Layer 7 of a small transformer language model trained on English Wikipedia (12 layers, counted from 0, width 128). Numbers have three digits each and are written without spaces.
A neuron adds its activation times its output weights to the MLP's output. To switch it off is to set its activation to zero at one token and run the rest of the model.
A neuron's activation on a vector x is GELU(weights . x + bias), where the dot is the dot product.

Input weights of the MLP neurons that the questions are about. A number n stands for (n - 500) times 0.00045.
n12 (bias -0.060): 639430359569391474363491296622532566305560594243531777455461484388511479153574767560521531476487394177451618619513600623667491608666550584724337266454414509558566429541675489520308411724797507577509671382211355360534379535396650374343379772525669547410751416674577666086254869395450484661886510354493445402359797177435484539487397725548325344374533555407763643399405455307641426852744
n25 (bias -0.053): 330730634332440440422689318412722442575514502548205854454543459596587413365484748466663373368488309424558252375500799381622301522415445570771666201664403460361590597674549676527632586332541362601456622515766406563582616586586492574676693490569558426513446382648453235544560522416701469342695771260607457411329638371530421429344510515543571517261594581506468680637434517432499612299498
n32 (bias -0.040): 474203463340374261661714660632622591523254819786561425488391658487551562523499166383680389349453562418689468610283541373908453362676522543597943301508519368541543497380366386697478692450658393588435380383471651503638651626377604393550276506386660718535573724479431023338414729474624289332737451527457316716443454537510548540381394451582344471549658463443608322456714605437547281294452
n36 (bias -0.040): 739475518606598285551366395702650465589664317103640298453352673558384696400638466684521718557707296207773651358599606613627661483421556492241706363487203477422646441502551582295301218542812751472568403384657301323651633414394573550398585339426421375463428530250489610581617646114585597441333419487362552437654600644285638562393424607390231485286636727571550509441508527240449648810782
n123 (bias -0.073): 593713233107318425456720471446572675265390652474669750374548534706367332535261760408440662528640330538354518460262490403804574362557278706301689135632547492518423502540458538140534674291375450521407756599361648557562529427671581696673478462619399620483653401599481581511625583295339658733312231412269786573380671665564541681667525477322531517499422426663613420216405466467373562533387
n176 (bias -0.068): 460516460552843592444644318547499600585604356324567638395665244498297586512352329648376471687565343495675458297531566592802706225465230318532733397425229780669633799551500577300459497364522452433456652655505614334610731731323493506310265245780454377463293515532127383547481456575472194407316320504421619444584501337491624433452616285419330657553395532654714544399227683797393331285494
n260 (bias -0.082): 730361339517414409373645387531620220397734395241334593374435739489459457511253400606543319628515318322491384645666220278812640581351652238707438461510477695567296453680843386345656465652799727660333505440637547351560693563501369420526579732598323368417551594358444420474469314644249745682416332368459456406447332418649285680678330335563569279569466808550836573483669592669433478613484

Output weights of the MLP neurons that the questions are about. A number n stands for (n - 500) times 0.00046.
n12: 399323709736631560131514464440557271687425673674315570213315585454567552464652269579555506821457581712767443644444354636668222575563411656482759307282422487373539403676516570394859687274416420527764597745525265257688177048424381529848658636337279580905526556475637684557852483452465712517255559458737560234481177645428384150389478963606400587563368402457207462295636460393515535472462
n25: 444546458557526470459543655674447538772467626380638305445459543465473674538471346740423591720430398633348526288517427812190512391557255639256350705554411500601334501379439255349556370634323498515401177475242612290413548649524633371571561575563347521582573542504618674519571458609169347401390428596429507518448490362659523504602374446774707501591617558541418360546486536528565236613422
n32: 416487623613322715375374344525427434400745317300509585530553455419754473585528751461537598549426601615533542330678529410483372558457392549634179394544599516443390387659444328374650446548554513270398513717499124740445661257492393488500503394330510442423673196528415859607564456605447483595298275326517522464600711438575429515511230401271642501475640693666457650703378379545592577508612
n36: 481397553525539694528246495628577662486579711406715270368371465743326701578339256205673262513533844362471511508608552430378566789431533435495460676561273294891295575730487578812404479536524579263389027302260507451342559535399350309473677889620611560694500461610791386324270192732426532182639546562603152563513643581460218527477334438534548324324338417810564610439501416450619835346485
n123: 511573653867561530593444387663325626598426398551220314459614384649402577740752450710439427381542474728747547312522568416285298441354360308454492592259400437398416574420456569827374347589503558373615422520466435482575565685239778286872421449806486512578520377451440343463287759706424702585342506480545554496629306450517633247276312400583377674468605333391247774683488366572657444437466
n176: 491418566537518463485640382390347470559801305586402738548403587427497591565537572302411361625330597391349407358556448386451543409562318531239521342808171244650655390413452524827519492427401686589712529567460473697452598265582334332442797562092184731514607366589677730603449675710378528835641597554382423300399421756702369337852604270732456580799642724160315471844580403470489508497541
n260: 399220314486561690713456453704575538480466330480493382686872441626530139291581586554366592456709587459409412539321574439491581346585496435404265550548540409328674669306418460506201738474635243598616484536513340614617614669838598549377447419394657555552443701687532772554476537479370277684175662419368549690742404782495496529641414633692694505430412527721126383731598497610226607545620

Each question names a token from some text and the token that comes next. It shows the vector x that enters the MLP there. A number n stands for (n - 500) times 0.015.

Then comes g, the gradient of the next token's log-probability with respect to the MLP's output, scaled to length 1. A neuron's effect is roughly proportional to its activation times (output weights . g). A number n stands for (n - 500) times 0.00073.

"out", then " her"
x: 382280781632510571504422447476472443582612521566539495484519421557406622383143486461519394613330386379470394578372635689522433556369532528474436827506547398590335464556437510431364489498372418312503379647597618485657599210580556475286616602464587665565588384526614537551472504508346411575560371614589257368466584519470489587311317434657436604350531607571748512638718393388640580553534
g: 530445339231503463578341658563561562498496339442445451462390508273341457619404584497602409476644531531419429769395439371607531439645553616435574383588436409471514441631579582368458509748762475603432475715632495618733609495261631522582446666509464403539367380475369527532596327589420689405390525207319639544220614517434774579457495412467690537513641639689414518165313488462674342595475
Which neuron, switched off, raises the next token's probability most? n12

".", then " In"
x: 611315459602591502508348333544584537628542412446627422464425527707476747476398420446609294478413478486435450407408564439367391478274522475601546568468447425812265659413588627358345490619401652298699260713587385534628540416507609488464610594540543574399524467500447486557810548599398494402702555690536409528489663447400459559324216376571404523325652553438517431494544462451534648551460
g: 514146686475473390381442443546547315363380342604420391714583414534522596746632573610470530368552497416548565450402450400603609414552636228462477416558380689431503452380403527744332359733651579521682454658528375347498373380601574328400617551391259561680304623515280695513233603509706569551705425450450472556493555642505384366501485747604489636526648508312388440455514678508668490466505
Which neuron, switched off, raises the next token's probability most? n36

"n", then " "
x: 461576684636597695336380556595512409619555445534688481679521563478526630580324521358582372725557386446533395429356431597350360354471624606679386754521357486649552617482480592390491428488435430501429248665350574517381444407576540638534504445320601537417552572365511306537723600497358457811322441519565440323436420607702406725407633167651435467492505408526571317472522543500478490349415
g: 386632373666552714557466463365274543442468540359540611417441331539497180495525595383354608349493643498405452530544519303441519528430546610595431563526421640568450750358460431538559619637490548497362486410631272313432654542554418716373504605510507310582255359581556536733467784546362298595610762525449368243613594246691516550543420367634430470442681544497457507462803589348495648419621
Which neuron, switched off, lowers the next token's probability most? n176

"t", then " j"
x: 464606703591527453320376579296639543498558515730482543569521355589551535399241595479804435407547594422403570148381633701368557543374490636397514730555610533528616483501351463368444490445573487335392381723666546621684455454673412384501561442591330548445558453568505671593417473634541228571427587485609304402468418466582445420399327638711557609372451374334468411593505362456517473377584
g: 301608486485567506481662431619655510446436791512320554408517580523466388472526211507569439596369454250429400369362367500580447537475341476536446583563614607512412454457536366282507372548449328483548587605075450454542630578547500439507651497602649472413514668691405473502389573392529564266554355269428320387389615486537298640646628728595553496734804726580614618754523528559420364665493
Which neuron, switched off, lowers the next token's probability most? n25

" of", then " cl"
x: 548462585565541535452435599595545459659551448606603438521592501512538592362224550384592357559490348493368346422311330640495347597416589593697524685476468375601267572487530625271364500566341570387592266732557467448675583453570725496435631546510574593459559426501411581671681342556205450495631525668428354562412597579465377616320286309596347546344601595318503500511620408437623461604460
g: 537589476451685484452740481455398339339435350434357434326483760528682703401413333558608567466368643415514586402381465569683514559515447597577518589488502485411358354439472531505366467375369315541511629474424458633478684553348393443764530371301579727280408547465730499608523520427512475650413311509548382384447411491334495308522472474412608729784541490321745793409656645689381470531776
Which neuron, switched off, raises the next token's probability most? n260

"u", then "ic"
x: 554697488626385408337451593518426222378476387510398428612520315376527516505269568119541512474582623519471612487642524570472409262355683484510341680517597404636578545413583535227540676553326386544298324537494292525399428524478550634650570607604513496393548343563542571516358647428550633605351552462695398370554673407485425717392543432559399618503702801549535421534625404450572588560541
g: 603531403529673568489332562514543432341516629326516540738346413634468252457419651489455368448365404372511511605421515473452539628715432468399562228671368299275494312634478456634517596386440662591520385677395573497213477436410678545335600282635555442685249538580611471568576584555474713706560584561458521342517735509212578514550355575677629483476471552766474492418317682422675399498432
Which neuron, switched off, lowers the next token's probability most? n260

" t", then "en"
x: 427541528746531541498363332667529509489630542465760453555704562454629761605200469293502427292378478546418577542525554655618457359461584614394394614568361342580303555517453592227339514467524346495506485574514462525444379449414477481601481464667675484576663434559512507791367563507288385532535509475583394476345477578537684434435429366582681640393487512469527526671381328553498494153500
g: 375710438613502418692530387700325451628556443513451681666479765704378361234684703537535593609504507517602301491578400504542524205370576408451448494325424518681544491418202345520593701524563521460544461637624550429403512571336369479471663470417352538489509558405419544423373581538592647281574491599360274491508427677402641438579448389609203364603546471766467746549577595538246424472424
Which neuron, switched off, lowers the next token's probability most? n176

" of", then " K"
x: 507532656582526517511499641584526563638539498687528548624610469345482595431109638389622361554441453431300367443223307659539384601446585713642604561491450489552252565451527591307369521487312451496558350653538569429645553334545747522425570566528544580493529378518451623685585348460193492551607464651421418487345528555596346614276399419662439636411493561272448509553629418437544448489462
g: 696467536499342154631468534493366631505431384355390498274625409564363638613538410641542511558409436371676742546543701452382375612393329531612525371232501385578592520438401395691714558699489656271666396469554649401410594456652675563614372474464304317625721331459365545578480501628449696485483666423454544633432663535475676572562573547526504422371539424604491539347141499358595362450505
Which neuron, switched off, lowers the next token's probability most? n123

" He", then " is"
x: 392463405657532553359451533515466471610563225564541518282463502805598811500259444309568406484492505494479400448512539534531497501356524495496354711514538584717124692408474677446381389467475319387495367535456500486402565596647629531348517319481451713481495419290636540649666664582560366599574546522489365555490609391738549556387382360491594534486574508312543634640369450542549421550382
g: 589637467441389526538743506439417521409542415585542370637455285601498586667469428289602541456512296744610576851471541537364466531518720355548511610774260286621396276399572494457533347454461669540362482485622390518647491416290584583532412351397423297468564537318543572378363418535467680594467605823422546611565541605533691476536457480412492608514481386226606386523618389364507292794434
Which neuron, switched off, lowers the next token's probability most? n176